Layer 4 of a small transformer language model trained on English Wikipedia (12 layers, counted from 0, width 96).
In attention head 2, each number of a token's query is one row of weights dot the token's vector x. The head spreads its attention over the tokens so far by the softmax of query dot key.

Query weights of the head. A number n stands for n times 0.00089.
q0: -244 74 -51 54 -200 94 -50 -200 -5 195 146 -309 -224 399 -121 141 28 -206 217 362 -12 -56 -85 163 -199 -113 -44 -230 -12 -73 50 -17 -156 0 185 -47 -282 167 171 -23 173 73 201 -61 52 183 -239 -263 100 170 -31 224 42 120 -136 -115 136 157 -250 -83 -233 -137 -9 -226 157 72 -224 -142 -315 219 171 -96 -30 -14 200 146 -191 -182 23 -137 -32 -191 277 -160 -2 -5 -67 -20 -36 278 49 111 -164 241 162 43
q1: -239 164 -401 -241 258 49 71 -106 169 149 215 287 108 376 -51 -60 106 -1 290 49 -3 193 -88 -27 37 131 -70 77 59 216 -19 11 -159 33 38 -92 25 -104 191 173 -37 -331 74 -214 -87 279 -126 151 -114 -114 88 -169 -25 -3 -120 144 30 -108 -25 -86 24 325 -80 -125 6 -108 -154 11 207 164 -285 -51 12 -143 -21 53 123 120 224 -269 -104 62 -83 -9 -43 -307 70 -3 -233 79 -131 271 -124 -132 237 110
q2: 210 217 113 81 -3 68 -325 142 92 -88 127 -84 63 -64 -53 32 -120 -242 147 -38 255 -9 75 -8 38 -96 96 -86 -120 -338 26 95 -24 127 -60 67 110 -164 -211 142 89 -4 -163 -88 -14 116 -101 175 -44 -34 -20 -200 -29 16 213 -265 227 171 -234 192 -78 -118 -100 -138 228 86 1 182 -58 81 141 -33 -38 186 -128 -101 86 -17 -67 25 -14 6 163 -13 -105 -66 -4 290 43 6 -80 4 -32 161 116 -22
q3: -179 50 -257 -146 16 191 -67 -102 199 140 72 286 74 366 -120 20 -32 157 4 -80 57 130 165 29 15 -68 -208 24 6 -331 -35 -177 -146 -62 33 -91 138 91 52 -94 1 -24 59 -67 36 -276 -171 86 141 -93 -242 -22 185 -76 -190 217 -10 -26 79 -18 22 14 -66 14 -93 -44 -100 -61 77 -245 122 7 -8 -143 276 -27 6 76 -133 -199 246 182 -117 -195 109 -17 -74 74 60 -58 -129 80 95 153 -85 -175
q4: -153 137 -51 -85 94 -94 -185 61 67 -268 173 -75 -68 122 261 -17 127 -11 87 282 -9 260 83 -170 -14 -155 -1 -67 -87 -351 359 307 -47 -20 76 63 283 -73 134 14 208 48 -89 -12 -222 -40 165 19 119 -198 -180 -347 144 -191 -2 111 -85 285 -90 -160 -49 127 77 -126 175 -180 48 -260 -65 -126 128 72 -239 128 33 -120 155 334 -76 160 115 79 -61 2 -264 -29 -13 52 -30 146 -48 -222 157 -17 -36 -78
q5: 106 123 214 133 225 35 -74 359 -140 -137 -204 157 152 -374 -76 -267 -110 -43 113 -45 7 22 -121 114 -15 138 -1 -162 -378 -153 87 47 125 91 -16 -34 31 -225 59 192 171 32 -114 -11 137 378 199 -45 127 -229 -68 314 -235 -143 -151 -235 216 111 -193 -44 419 -149 129 -157 -167 45 105 -136 -22 304 -184 60 -64 219 102 -219 163 172 89 277 -64 -15 -151 -27 -272 53 213 287 -263 46 -63 -23 160 -165 -114 161
q6: 224 257 63 122 195 167 -26 265 36 -157 120 267 89 -425 16 -24 -18 229 27 -69 125 -389 93 41 -182 309 210 155 -100 -226 163 -59 -111 104 20 109 127 11 57 -160 -118 202 -278 140 -58 -57 53 -85 -153 -164 323 -112 -44 -51 75 -235 -42 -120 32 -234 81 -103 325 97 59 49 -50 -133 47 -35 56 270 -98 55 101 -171 213 308 -257 388 -118 88 -171 7 -122 -335 114 -242 91 -112 -56 148 -134 -271 -42 -100
q7: -105 -54 196 -138 44 101 -127 350 53 -58 -46 -147 3 240 -43 -17 1 -165 46 260 -117 -25 -13 88 -68 -268 -67 -137 -125 -113 101 120 56 -1 -8 11 -105 -7 46 118 195 157 -61 -28 -41 -48 98 61 -157 34 -53 -188 -247 94 -134 4 -31 128 -183 63 -26 53 -46 135 -16 114 322 10 84 -175 -150 267 -42 -52 29 142 85 174 185 121 -84 6 16 -121 193 80 315 24 -303 146 -173 -139 -64 122 125 104
q8: 21 -2 25 26 -197 213 -209 25 337 42 -27 -236 116 -114 -82 -197 -51 -162 38 69 -32 -250 195 16 -179 236 -48 87 119 -169 100 131 -19 216 109 -16 209 -113 25 270 32 191 -142 164 179 318 133 94 112 -57 -53 -161 192 -270 216 -66 -75 43 3 166 -1 -26 -45 421 -30 -43 173 329 19 -112 -42 -177 -104 -239 -149 -263 13 94 -448 106 -121 -166 119 104 -175 70 24 68 80 109 -65 -227 285 2 50 155
q9: -131 -86 65 -72 -112 -11 28 -36 -17 -82 -48 152 130 94 185 1 65 -121 -119 -72 -144 34 99 -37 75 -52 83 83 194 224 5 -32 -8 -183 221 46 -16 -1 -170 115 -145 -83 47 50 76 137 -78 41 -324 45 58 170 107 -81 108 5 -231 -27 99 -16 257 95 231 -137 -64 -52 46 140 142 45 161 205 -58 104 385 124 275 -219 188 -35 -31 -239 83 -4 -250 -314 85 36 -120 -74 35 169 55 -56 -27 -20
q10: 147 36 -131 -79 -58 -190 -169 142 -119 -51 125 69 -6 -241 -172 -24 -5 150 -186 150 0 137 -104 -188 269 145 81 -6 -216 -79 -78 101 -40 -41 -13 67 18 -21 -64 55 9 157 86 141 65 -45 21 367 239 92 -54 -43 72 -229 157 -176 -16 103 -21 17 48 -89 116 -56 -46 -54 -15 -18 -236 78 -4 -11 -31 93 -76 -152 89 -6 -10 -19 -67 -155 118 -39 -69 -32 115 77 72 -12 -16 -134 -87 -63 106 -53
q11: -96 0 118 333 -152 163 -141 -199 -4 -117 148 -155 -60 50 -166 -65 -239 -82 -10 82 -33 158 -208 86 -150 143 -101 -100 -46 101 -3 -83 -17 80 134 -20 -56 74 -184 -220 301 -248 58 7 -54 -18 -42 11 12 74 291 135 -41 -98 95 -190 2 -53 -27 40 -78 -85 -86 9 295 41 -35 180 -30 275 80 34 160 254 -10 12 -146 -236 118 -65 13 -75 131 63 125 172 14 -310 -51 144 190 56 -45 138 175 -90
q12: -14 -128 -85 160 -138 225 -24 -311 -21 186 116 -6 49 321 -144 188 -130 -475 299 118 261 -215 197 -17 -388 -13 -175 26 69 197 -263 36 -255 -139 380 181 -225 -51 -93 28 152 -35 31 -155 327 263 -375 13 -200 -202 -128 -249 -6 103 -244 -220 131 130 51 -10 -82 -192 -167 47 208 -122 -169 56 -70 162 195 -195 125 -26 -2 88 -16 -132 55 -259 -76 -30 152 -235 -98 -89 -326 223 124 28 275 111 -25 281 119 -361
q13: -104 -195 127 208 -275 -29 108 204 230 -19 -214 61 -112 -239 77 98 -91 -142 -235 92 -84 -20 -41 -125 158 135 -128 -218 -106 -226 59 -67 67 -96 -110 45 -87 242 51 -286 -189 114 -8 115 51 -53 161 -88 -49 145 334 9 249 101 78 49 167 180 -97 78 129 -81 27 -68 69 128 170 -71 176 -95 10 85 -168 64 271 -80 255 -284 -194 366 -205 -41 28 116 25 -174 235 -269 -1 -253 51 10 177 34 58 -335
q14: -148 -412 65 -96 -68 196 -20 -23 -86 -79 -97 25 63 192 -24 -55 6 -138 -134 -222 253 -158 -14 -59 -18 109 -8 286 -10 139 -66 -15 -99 13 131 -51 77 -218 -180 148 99 -187 -143 15 110 25 -108 -5 37 -56 171 -228 -246 205 -9 21 17 -80 104 -63 -4 -133 -270 145 -11 -15 13 -60 80 317 130 121 99 -241 102 89 25 108 19 -66 -10 -194 36 -54 -388 108 -209 331 171 -77 -69 59 144 11 307 -12
q15: 113 226 6 -64 -98 -116 -98 -191 39 89 131 -195 80 231 -16 -143 -142 223 -4 60 114 151 -307 57 -146 112 -63 -9 65 68 -4 375 134 -151 265 27 120 314 -74 -22 201 -39 258 86 169 218 -32 -187 86 133 69 -152 96 -125 16 -219 -314 211 -57 4 -298 164 58 -27 68 -27 -209 235 154 -164 -3 -224 -92 219 -5 82 229 -82 -57 -12 -86 -49 -39 96 57 -147 -238 74 280 -7 73 94 1 -89 56 -383
q16: -31 -273 210 13 -44 -117 44 -101 -3 -6 11 40 -74 28 -70 77 -34 98 30 -221 -53 32 -297 121 -65 208 207 39 83 72 -141 -107 239 30 121 -75 -8 -161 -121 31 -71 -195 17 92 -232 52 -304 -96 118 170 152 -30 256 72 12 -158 -280 -195 41 -6 127 -111 -107 -312 192 -140 61 -208 -183 28 -205 78 90 25 256 87 222 0 27 85 -7 0 136 180 99 179 -113 39 -77 191 85 112 143 -12 11 160
q17: -421 -15 -129 146 47 163 24 -129 222 161 -68 -77 12 132 -21 -62 27 -49 -249 145 7 -178 95 -66 -367 -41 -62 -95 13 -73 26 -4 53 -34 155 -41 -107 36 -76 241 -51 134 135 199 115 30 -94 -125 -104 -142 205 21 -46 102 139 -46 318 -69 -2 226 69 -106 75 88 17 -89 -71 38 101 -80 137 13 218 -206 -2 64 -116 -40 -36 84 -93 6 -46 -144 27 38 -141 -28 43 258 -84 -54 153 301 49 -84
q18: -114 -217 -44 -222 -209 -77 9 -82 -54 146 -51 -111 21 323 -8 -79 21 -249 143 43 -46 -94 129 14 -82 125 -100 157 122 158 240 -173 -38 -132 70 3 -118 -155 221 -55 18 -264 -26 69 -177 76 -78 -6 31 -8 -39 95 -114 46 22 -88 257 -212 -170 74 -187 89 -90 -216 -14 -192 -113 149 -133 110 117 151 -29 103 -121 251 -41 -177 326 -251 17 99 -149 192 -174 282 146 11 6 -96 -28 -76 -87 116 238 -53
q19: 64 -127 166 -26 -10 -121 197 -53 173 21 -100 -119 -8 -64 29 119 -188 -53 191 -15 -236 -157 45 204 189 102 -29 72 -107 -16 -44 -93 17 -52 -80 50 9 -211 188 135 -72 -134 90 -223 9 69 -125 -31 -48 319 -252 247 33 101 -41 5 -2 44 -58 -60 -112 84 -15 19 -129 -235 89 94 -219 -166 -351 20 -188 -56 -59 53 96 54 53 2 -50 27 -72 -30 61 -113 208 168 -191 -64 -48 -36 -127 -86 -151 149
q20: 187 -76 -149 71 4 -156 -80 113 -64 -233 16 9 190 -168 130 -51 5 65 56 337 0 -174 -221 50 352 -230 83 -307 -323 -79 -59 201 108 187 -294 155 179 -121 117 123 90 28 -209 -44 -130 -196 322 -54 -19 228 -21 228 144 -210 -45 317 -165 97 60 -102 373 -188 -1 -117 -51 49 138 -80 -26 41 -88 225 -174 17 36 -157 53 247 -217 16 73 153 -86 290 48 -29 147 41 -139 137 -188 -179 68 -321 -36 40
q21: -130 -43 23 -35 -123 323 173 112 -1 45 -102 -58 -41 45 -54 -74 -112 -260 -29 297 -75 -335 58 120 -72 309 120 176 -110 -138 -36 19 -59 129 109 25 -43 -60 111 91 -201 122 -250 -65 -73 -203 -46 -66 72 -136 101 59 127 39 -26 35 -53 59 -60 -282 116 -223 155 90 52 38 -82 87 47 -34 -159 221 -137 -8 -10 -128 202 158 -162 57 7 -144 -186 12 -43 -74 120 -6 -64 34 42 -13 76 12 145 -103
q22: -96 -19 -27 -188 117 -159 39 -21 -148 210 79 -121 -237 3 -94 16 3 35 -19 114 -130 -128 -19 42 -122 219 97 12 27 214 22 -121 132 139 39 -73 -73 -26 -92 12 34 293 14 86 68 91 -107 -171 341 11 -92 55 -58 127 -339 -124 252 73 -170 -228 -326 82 -62 -275 -38 89 -358 -38 -125 218 74 120 -50 157 -66 77 -188 -52 -71 -180 -112 1 54 -218 -57 -180 -67 -190 122 239 95 136 -38 265 157 262
q23: 144 226 51 -137 270 27 -140 27 11 -185 -97 -151 211 -32 365 -189 112 119 57 261 -25 10 -36 109 357 -18 14 -17 -285 -158 165 202 -14 136 -68 63 90 106 201 80 250 -63 -62 -284 -183 -243 144 172 48 43 -19 -143 -106 -142 -220 102 -70 62 129 135 -30 195 -112 -44 -36 70 146 92 183 -235 -184 244 -303 -157 -16 -153 -37 357 -17 117 161 3 -367 76 124 -80 3 116 32 41 -231 -197 -252 -153 -22 -146
q24: 99 220 -73 -137 203 55 186 -93 130 21 -55 -275 1 -103 105 -41 -170 -61 210 83 -39 -135 194 122 -30 -113 196 -59 -40 -124 -27 -248 -29 48 126 -92 21 -42 10 -343 123 206 -102 341 120 -47 -158 -156 -13 -240 268 -38 179 -46 -264 3 77 -44 -252 -150 11 -92 -70 -52 -13 -137 318 59 -24 -64 -141 -64 47 259 -413 19 88 176 -144 4 -385 -115 -77 -87 125 137 -34 -69 37 161 72 32 -123 -103 47 317
q25: -83 -156 -57 19 84 108 -163 73 174 -96 89 37 -101 -181 -98 -317 -45 150 -274 -99 -64 83 -119 -27 -151 29 -117 -96 -101 -179 221 119 261 75 -19 -110 -75 137 94 83 -106 51 219 205 -121 -131 -27 20 233 -129 -107 115 94 -134 94 317 117 11 167 -13 -149 53 -37 -3 -89 10 -37 -44 -130 -18 159 -26 56 -239 28 -118 192 47 -290 251 98 28 -100 -11 102 139 189 -94 -125 73 -96 -42 270 50 -127 2
q26: -66 -96 170 12 -83 196 -154 -426 83 75 94 -321 7 48 -13 39 -79 -37 7 75 -22 114 74 238 -263 27 196 17 -113 -23 73 -41 -27 21 445 104 7 106 -236 -202 184 83 -59 -9 178 148 -8 -137 -29 -102 28 -179 192 -105 56 -185 23 -15 220 33 -272 114 -34 64 232 112 -100 -113 56 51 325 -82 58 -2 -62 228 -164 -171 -92 -27 31 -4 38 -235 216 -12 -39 -191 327 -333 15 9 82 114 -149 -107
q27: 58 80 33 -37 147 93 41 100 117 51 -106 -190 -1 160 -20 -87 -103 113 108 185 224 -76 -17 82 -130 121 54 63 1 -184 -32 8 -164 -66 71 50 52 -202 -303 -46 -34 -50 -164 -203 215 45 42 -26 160 298 -126 -250 -121 18 -39 -185 -197 33 127 -24 73 -204 203 84 71 -86 153 -260 152 -140 -134 11 -251 71 151 145 123 49 -175 -52 6 131 -125 -90 132 91 -154 21 55 -191 -73 -18 119 -79 169 82
q28: -168 -10 -207 226 185 111 182 60 -39 -19 53 179 108 -1 -97 -58 46 256 166 29 -32 -75 114 229 63 -173 -91 134 110 -341 57 -204 -40 -70 -174 29 -127 -111 373 -144 -72 -220 12 6 54 173 120 95 -78 -298 -69 94 26 15 12 61 85 -70 30 -338 63 67 12 46 86 -41 -82 -42 36 -451 -238 12 -100 -98 119 38 190 110 -130 73 33 39 149 185 -32 10 192 -97 -70 -277 34 244 -107 -22 -184 -198
q29: -290 -97 39 119 39 221 -19 175 -86 -17 173 203 90 17 -230 37 -240 -2 -9 145 -158 -155 -17 31 -246 199 51 -39 30 146 104 -37 87 -2 306 58 -15 238 56 48 110 -11 123 191 9 -5 -91 -91 129 93 -122 -47 143 -180 -163 -145 134 134 -22 -10 -300 14 -47 57 127 -41 -300 -72 9 46 -15 93 -19 179 -177 -4 -157 31 -181 -17 -243 -182 -217 -132 -136 -147 -33 -100 26 206 107 123 98 -10 14 7
q30: -7 -37 152 -245 18 -78 -175 -155 149 43 83 -81 143 5 297 -165 55 51 27 -279 65 50 -11 23 2 -10 -40 -134 84 137 78 225 -107 122 51 -42 132 -55 -15 359 226 132 87 -347 -137 85 115 -62 41 79 -227 77 6 -224 -138 -47 38 188 -166 -50 -117 173 -307 -191 -178 190 324 -7 266 202 -176 106 -58 -203 -36 -62 52 123 78 140 -141 189 74 73 -3 -112 -62 85 154 62 -74 -70 73 -176 4 79
q31: -34 21 -128 -77 11 107 -85 412 -345 -17 209 33 126 -220 -21 -184 55 34 26 67 13 -280 143 16 230 -170 122 25 -122 13 26 119 90 144 62 147 -79 141 -154 116 -193 -68 -143 119 63 -137 61 35 121 -96 -196 88 -48 -207 125 -124 -9 -112 7 127 78 -11 87 -211 111 -183 -99 -14 -95 -216 186 -38 94 -12 -69 -99 -171 47 99 133 191 87 -186 108 66 -105 378 172 -31 218 -6 -93 130 168 -70 57

Each question shows a short text with each token's key, already scaled and adjusted for position as the last token sees it. A number n stands for n times 0.0029.

Then comes the last token's vector x. A number n stands for n times 0.0093.

0 "st": 305 170 -226 100 -294 -339 -129 -173 -318 111 -103 12 293 38 75 -58 136 135 309 -70 -377 76 335 -368 20 -281 78 -111 186 186 -323 -227
1 "it": 383 130 -273 98 -307 -317 -108 -184 -293 177 -119 64 330 -16 64 -18 98 229 345 -52 -445 138 386 -374 79 -319 125 -149 181 249 -395 -216
2 "ut": 391 135 -243 103 -274 -293 -95 -206 -317 180 -107 65 337 13 106 -7 109 226 353 -48 -456 136 380 -366 90 -347 166 -106 172 263 -401 -189
3 "ion": 338 86 -181 58 -293 -314 -109 -211 -272 168 -98 85 330 -11 82 -4 86 196 319 -65 -418 143 339 -379 93 -346 140 -108 137 219 -374 -211
4 ".": 375 109 -189 121 -260 -301 -181 -260 -308 152 -64 72 315 -49 62 5 158 119 275 -73 -360 55 323 -357 28 -303 176 -86 118 165 -303 -115
5 " St": 340 169 -227 145 -235 -287 -104 -169 -336 116 -96 20 309 -111 32 -86 108 131 275 -16 -394 60 338 -284 19 -277 95 -106 202 195 -331 -82
6 "ud": 363 179 -264 163 -251 -261 -104 -189 -349 173 -121 1 249 -88 12 -63 117 170 255 -75 -398 100 433 -332 71 -299 97 -74 198 246 -341 -117
x: 93 104 -103 47 206 20 25 -17 -170 -174 63 95 69 -124 26 -1 18 109 29 49 20 -12 -34 26 101 72 381 -34 -141 -10 34 -155 -8 2 -65 30 311 146 -49 -108 -3 93 -99 -44 -10 -50 122 12 -51 -32 -52 67 -110 -136 104 -54 80 -321 50 129 -99 -80 -70 -8 -60 -27 -11 -142 57 4 59 106 -169 -105 14 -19 -200 234 -2 196 208 -18 -147 -30 -22 26 -59 -30 173 -11 -64 56 -69 -106 -179 -36
Which token does the last token look at most, and with what share of its attention? 5 " St", with about 70%

0 "ice": 298 113 -171 42 -283 -320 -139 -167 -274 132 -85 68 296 18 92 7 87 145 305 -87 -343 70 309 -381 -13 -290 115 -85 118 178 -290 -257
1 "o": 400 104 -233 153 -281 -278 -179 -185 -357 225 -109 85 353 14 102 7 107 174 360 -38 -398 104 380 -378 -7 -337 135 -106 106 272 -336 -188
2 " S": 353 179 -252 182 -246 -272 -178 -192 -348 175 -63 4 290 -70 53 -62 113 100 315 2 -370 106 375 -298 -2 -292 101 -90 200 203 -324 -74
3 "c": 357 174 -360 179 -286 -283 -151 -194 -366 228 -93 -15 284 -88 -40 -22 134 125 341 31 -383 131 367 -306 34 -282 116 -107 220 256 -340 -91
4 "i": 379 131 -268 172 -316 -267 -145 -202 -354 214 -78 74 300 -77 -10 -16 162 126 329 39 -379 179 398 -321 10 -298 135 -78 227 230 -324 -106
5 "ent": 325 117 -253 120 -277 -303 -103 -198 -351 171 -131 -2 331 -114 51 16 81 169 362 -2 -404 120 347 -351 34 -306 106 -95 180 205 -391 -86
6 "if": 358 101 -277 123 -256 -289 -143 -154 -352 157 -101 -16 268 -51 74 -75 64 225 357 -46 -384 144 425 -350 66 -245 132 -128 114 282 -355 -117
x: 67 90 -66 -46 90 58 10 -3 -145 -122 42 127 2 -129 37 -91 54 86 30 104 43 -112 -27 25 97 175 350 31 -226 5 27 -115 -9 5 -9 23 202 112 -103 -187 -152 38 -104 -66 -32 -27 183 45 -11 85 143 -7 -89 -111 156 -219 138 -289 144 83 -27 -145 81 108 -80 47 -149 -65 -44 22 86 124 -164 -94 4 -56 -113 126 39 170 156 -32 -174 -22 -1 84 66 34 75 -36 -167 -16 -85 -103 -73 -151
Which token does the last token look at most, and with what share of its attention? 5 "ent", with about 30%

0 "y": 316 98 -188 94 -285 -334 -161 -161 -306 119 -90 54 295 27 95 -11 112 149 331 -40 -330 91 318 -346 7 -281 118 -69 137 139 -310 -231
1 "s": 346 153 -237 118 -285 -340 -110 -185 -338 178 -60 51 298 40 56 31 159 139 337 -38 -415 134 352 -358 -6 -326 161 -73 170 209 -367 -218
2 "ic": 372 89 -237 69 -282 -309 -118 -165 -303 153 -90 109 335 -58 94 34 127 183 377 20 -406 135 357 -333 59 -312 157 -81 112 226 -340 -238
3 "s": 346 145 -228 89 -284 -317 -95 -181 -333 168 -30 75 295 4 84 35 174 146 333 -28 -412 144 368 -345 37 -337 163 -61 125 224 -360 -207
4 ",": 287 136 -200 86 -284 -316 -176 -217 -328 162 -91 91 291 -76 92 6 187 122 272 -70 -392 38 283 -346 -25 -304 140 -117 153 160 -350 -163
5 " c": 329 104 -267 127 -255 -276 -162 -204 -348 158 -64 34 244 -11 16 -81 159 116 302 24 -349 125 331 -269 56 -270 130 -102 192 153 -356 -135
6 "he": 312 78 -262 162 -285 -276 -190 -186 -375 167 -122 70 248 -18 54 -77 148 137 328 -38 -353 131 316 -293 31 -297 117 -85 178 186 -342 -157
x: 70 22 49 34 148 35 91 -18 -208 -152 -2 -35 6 -18 68 -39 132 28 -119 -114 14 81 72 -68 211 -34 430 -45 -274 5 125 -118 99 55 30 24 206 -29 -147 -193 -37 -51 -92 -78 -79 -138 68 90 62 41 120 8 -87 -104 108 -98 56 -150 157 160 105 10 4 -86 -54 -141 21 -73 7 -102 66 82 -96 -52 43 40 -102 94 -7 165 166 11 -188 0 88 -21 -2 -41 127 62 -242 -59 -24 -76 -62 -29
To which token does the last token give the most attention? 5 " c"

0 ".": 332 103 -166 113 -262 -325 -201 -229 -289 112 -74 66 300 -21 57 -4 167 80 270 -65 -318 8 291 -371 -15 -256 133 -76 135 130 -265 -148
1 " He": 321 142 -193 143 -257 -313 -226 -166 -336 139 -177 57 299 -36 60 -50 114 142 290 -26 -326 25 307 -294 -50 -323 141 -84 179 199 -307 -154
2 " d": 325 189 -254 81 -239 -264 -85 -240 -311 147 -84 2 256 -31 -11 -61 156 79 257 -25 -357 67 348 -312 15 -288 92 -123 240 172 -344 -97
3 "es": 290 177 -256 80 -316 -250 -93 -265 -303 218 -45 42 220 2 9 -13 158 156 266 -38 -380 119 332 -355 -8 -243 83 -109 222 190 -376 -166
4 "c": 350 175 -333 121 -288 -251 -70 -270 -345 244 -40 2 249 -19 -20 -29 146 147 317 0 -372 117 356 -341 78 -269 84 -152 213 229 -385 -144
5 "ri": 347 120 -265 130 -311 -233 -108 -276 -317 222 -50 58 232 5 -17 -69 159 116 308 17 -364 116 353 -359 54 -270 73 -107 169 231 -356 -125
6 "b": 312 114 -246 139 -292 -279 -81 -268 -328 212 -66 14 285 -43 89 -6 143 183 316 4 -380 108 347 -341 48 -253 105 -164 211 222 -385 -74
x: -32 149 -99 23 29 -51 93 77 -251 -204 46 86 16 -97 19 -129 132 6 -52 51 -16 43 -33 11 145 36 380 -4 -211 151 105 -28 82 -71 15 42 221 10 -2 -135 -223 27 -131 84 -27 -86 74 34 99 122 110 25 -73 -162 281 -82 121 -250 119 101 -51 13 33 -35 -110 31 -160 -26 23 12 6 12 -178 -48 103 -115 -88 33 44 165 39 -107 -163 54 6 -17 59 -2 120 28 -159 11 13 -139 -129 -20
To which token does the last token give the most attention? 3 "es"

0 "p": 337 137 -253 62 -307 -326 -163 -175 -317 92 -101 36 290 45 94 -85 121 154 335 -20 -357 104 342 -382 85 -281 104 -146 207 197 -348 -242
1 "h": 342 200 -221 165 -306 -329 -159 -164 -353 142 -98 40 325 -13 144 -57 120 170 365 -82 -410 157 370 -357 89 -295 121 -146 194 236 -356 -207
2 "ie": 345 118 -250 121 -310 -305 -176 -159 -366 194 -117 81 314 -38 91 -8 151 178 343 -50 -407 157 383 -343 48 -293 153 -76 144 254 -334 -250
3 " (": 311 146 -196 62 -275 -303 -181 -251 -280 145 -69 112 293 -48 80 -89 167 54 242 -63 -337 53 268 -316 3 -330 173 -49 241 92 -316 -196
4 "L": 347 175 -260 143 -261 -244 -152 -148 -325 167 -108 48 281 -90 11 -106 139 146 262 4 -361 94 359 -289 28 -253 150 -138 197 265 -323 -105
5 "e": 327 207 -236 125 -302 -225 -158 -207 -337 205 -151 56 278 -91 79 -62 226 168 302 31 -408 112 378 -325 42 -304 110 -104 164 245 -327 -140
6 "ip": 354 104 -220 113 -286 -256 -128 -226 -286 178 -90 68 274 -93 44 -93 146 150 303 23 -408 140 397 -315 55 -316 147 -80 183 212 -358 -147
x: -45 -4 26 1 196 41 59 36 -235 -204 -33 -32 -1 -101 24 6 124 -39 -16 -6 -21 150 -34 9 113 50 453 13 -221 63 225 -220 53 168 9 28 250 31 -39 -56 -124 48 -51 -100 -77 24 82 9 35 -15 -22 52 -35 -215 84 -77 80 -173 65 134 33 120 14 -25 -32 -15 -142 -85 -18 46 44 127 -173 52 34 -24 -215 175 36 135 145 83 -172 -35 -92 50 -62 -123 -1 5 -162 -1 0 -114 -16 -90
Which two tokens does the last token look at most, in order? 4 "L", 6 "ip"

0 "ad": 327 163 -218 64 -248 -289 -114 -153 -296 143 -75 22 289 28 104 -60 96 151 340 -98 -337 122 365 -378 12 -236 76 -99 177 207 -302 -227
1 "u": 361 121 -231 126 -309 -279 -129 -181 -307 230 -90 72 347 -12 106 3 115 194 358 -37 -421 150 363 -363 85 -303 134 -101 170 239 -365 -189
2 "ated": 317 116 -219 32 -302 -315 -124 -196 -308 208 -87 53 303 15 80 0 84 184 317 -76 -404 83 338 -393 -26 -299 89 -106 141 203 -342 -199
3 " he": 322 70 -222 111 -290 -316 -228 -216 -318 153 -126 60 281 16 71 -55 112 182 312 -63 -360 58 323 -331 -5 -339 117 -124 162 178 -344 -172
4 "re": 345 71 -269 115 -253 -270 -135 -214 -257 262 -118 33 283 88 79 -42 146 175 310 7 -382 115 279 -318 -11 -297 162 -128 154 222 -375 -160
5 " with": 280 94 -194 84 -291 -269 -196 -191 -363 207 -97 69 234 53 70 -36 126 106 277 -68 -381 19 319 -339 -97 -308 90 -82 126 184 -298 -137
6 " a": 275 92 -227 81 -257 -269 -215 -184 -354 225 -84 73 234 3 94 -83 145 101 319 -43 -335 77 276 -305 -84 -323 87 -72 144 145 -325 -139
x: 10 40 60 28 72 -26 -3 -49 -178 -174 16 -6 60 -36 92 -57 142 -30 -206 -16 82 79 8 -106 206 -47 260 -57 -299 91 -9 -48 113 -7 9 -16 283 -23 -123 -160 71 -45 -78 -63 -82 -17 144 45 29 48 78 17 -64 -163 74 -119 141 -256 131 107 -26 -41 12 -11 -180 7 -37 69 -79 40 177 88 -43 -77 124 -9 -206 -37 143 151 222 -19 -129 43 -53 -34 -41 3 96 47 -215 2 7 -55 -16 -38
Which two tokens does the last token look at most, in order? 6 " a", 5 " with"

0 "ess": 342 148 -182 78 -274 -327 -129 -190 -307 137 -93 45 313 42 86 -14 123 143 319 -84 -371 79 342 -395 31 -296 125 -74 180 191 -332 -271
1 "f": 340 155 -263 84 -281 -314 -149 -171 -344 215 -104 17 300 45 105 -66 109 207 342 -67 -430 112 383 -359 58 -280 142 -111 189 268 -352 -246
2 "ul": 374 99 -286 66 -314 -248 -127 -162 -297 186 -102 76 328 22 132 -50 89 229 367 -4 -412 162 390 -369 89 -310 124 -128 157 285 -372 -244
3 "ly": 317 104 -179 107 -286 -322 -172 -206 -307 192 -96 58 312 26 99 -7 111 175 319 -89 -384 121 334 -380 35 -363 105 -99 103 210 -354 -213
4 " re": 338 98 -287 34 -286 -229 -188 -187 -341 181 -70 44 252 50 70 -108 169 104 330 31 -357 82 355 -367 1 -310 66 -112 170 245 -353 -165
5 "g": 300 93 -279 4 -281 -271 -114 -202 -323 291 -48 62 250 44 30 -99 183 121 362 10 -378 111 338 -368 108 -309 57 -142 202 268 -380 -177
6 "en": 323 58 -232 31 -287 -283 -109 -186 -330 248 -86 37 323 -16 104 -101 225 154 342 -17 -377 155 346 -391 82 -332 39 -119 160 225 -379 -149
x: 37 -59 30 94 0 21 -27 102 -258 -135 -66 42 69 -143 -77 -103 49 9 -74 59 0 60 -60 59 255 42 409 48 -284 45 46 -213 65 -13 -16 -64 226 -15 -32 -183 -194 22 -74 19 -34 16 69 -34 30 -27 130 154 -163 -109 90 -214 184 -299 53 65 113 -44 -10 -39 -67 56 -26 -13 -85 11 6 144 -74 -25 166 -62 -169 68 43 116 120 -40 -143 129 -120 48 21 50 95 39 -109 -14 70 -46 -2 55
To which token does the last token give the most attention? 5 "g"

0 "l": 332 175 -227 89 -270 -279 -115 -162 -314 102 -104 13 296 48 97 -68 130 112 316 -30 -342 104 371 -368 33 -264 79 -108 178 230 -312 -239
1 "ass": 333 193 -230 105 -271 -302 -97 -165 -332 113 -93 -2 294 9 70 -67 139 151 328 -32 -404 149 394 -395 90 -293 80 -102 161 252 -363 -221
2 "ic": 364 138 -233 69 -286 -289 -112 -170 -290 122 -93 90 332 -68 102 7 128 179 360 10 -415 154 388 -341 128 -294 110 -88 115 223 -344 -257
3 " m": 332 150 -239 132 -278 -287 -142 -187 -347 84 -76 49 253 -46 6 -65 181 86 307 25 -385 138 371 -301 117 -317 114 -112 200 181 -373 -137
4 "od": 339 150 -281 128 -291 -309 -82 -160 -360 149 -117 -3 248 -84 7 -36 156 143 269 -45 -405 116 392 -359 114 -269 109 -120 185 207 -382 -137
5 "er": 312 106 -257 122 -311 -306 -66 -167 -375 166 -95 39 295 -87 62 -22 157 158 310 -45 -409 145 353 -320 112 -332 140 -80 151 184 -395 -181
6 "n": 317 133 -292 102 -278 -310 -73 -205 -345 149 -105 53 283 -73 60 -9 166 178 311 -72 -419 117 375 -324 53 -291 118 -153 121 250 -373 -161
x: 42 -25 -74 -21 91 155 56 2 -231 -129 85 -3 67 -142 -50 -78 87 75 -141 -34 17 -61 -35 63 200 25 307 39 -262 -49 142 -126 70 50 -64 60 297 140 -15 -265 -59 -97 -80 138 -66 -66 133 47 41 5 131 10 -127 -136 122 -212 88 -337 45 17 -75 -1 37 62 44 50 -140 -20 49 -19 70 51 -45 0 48 -119 -181 169 -38 140 102 -87 -172 87 44 -56 48 15 72 17 -121 -18 -11 -77 18 -9
To which token does the last token give the most attention? 3 " m"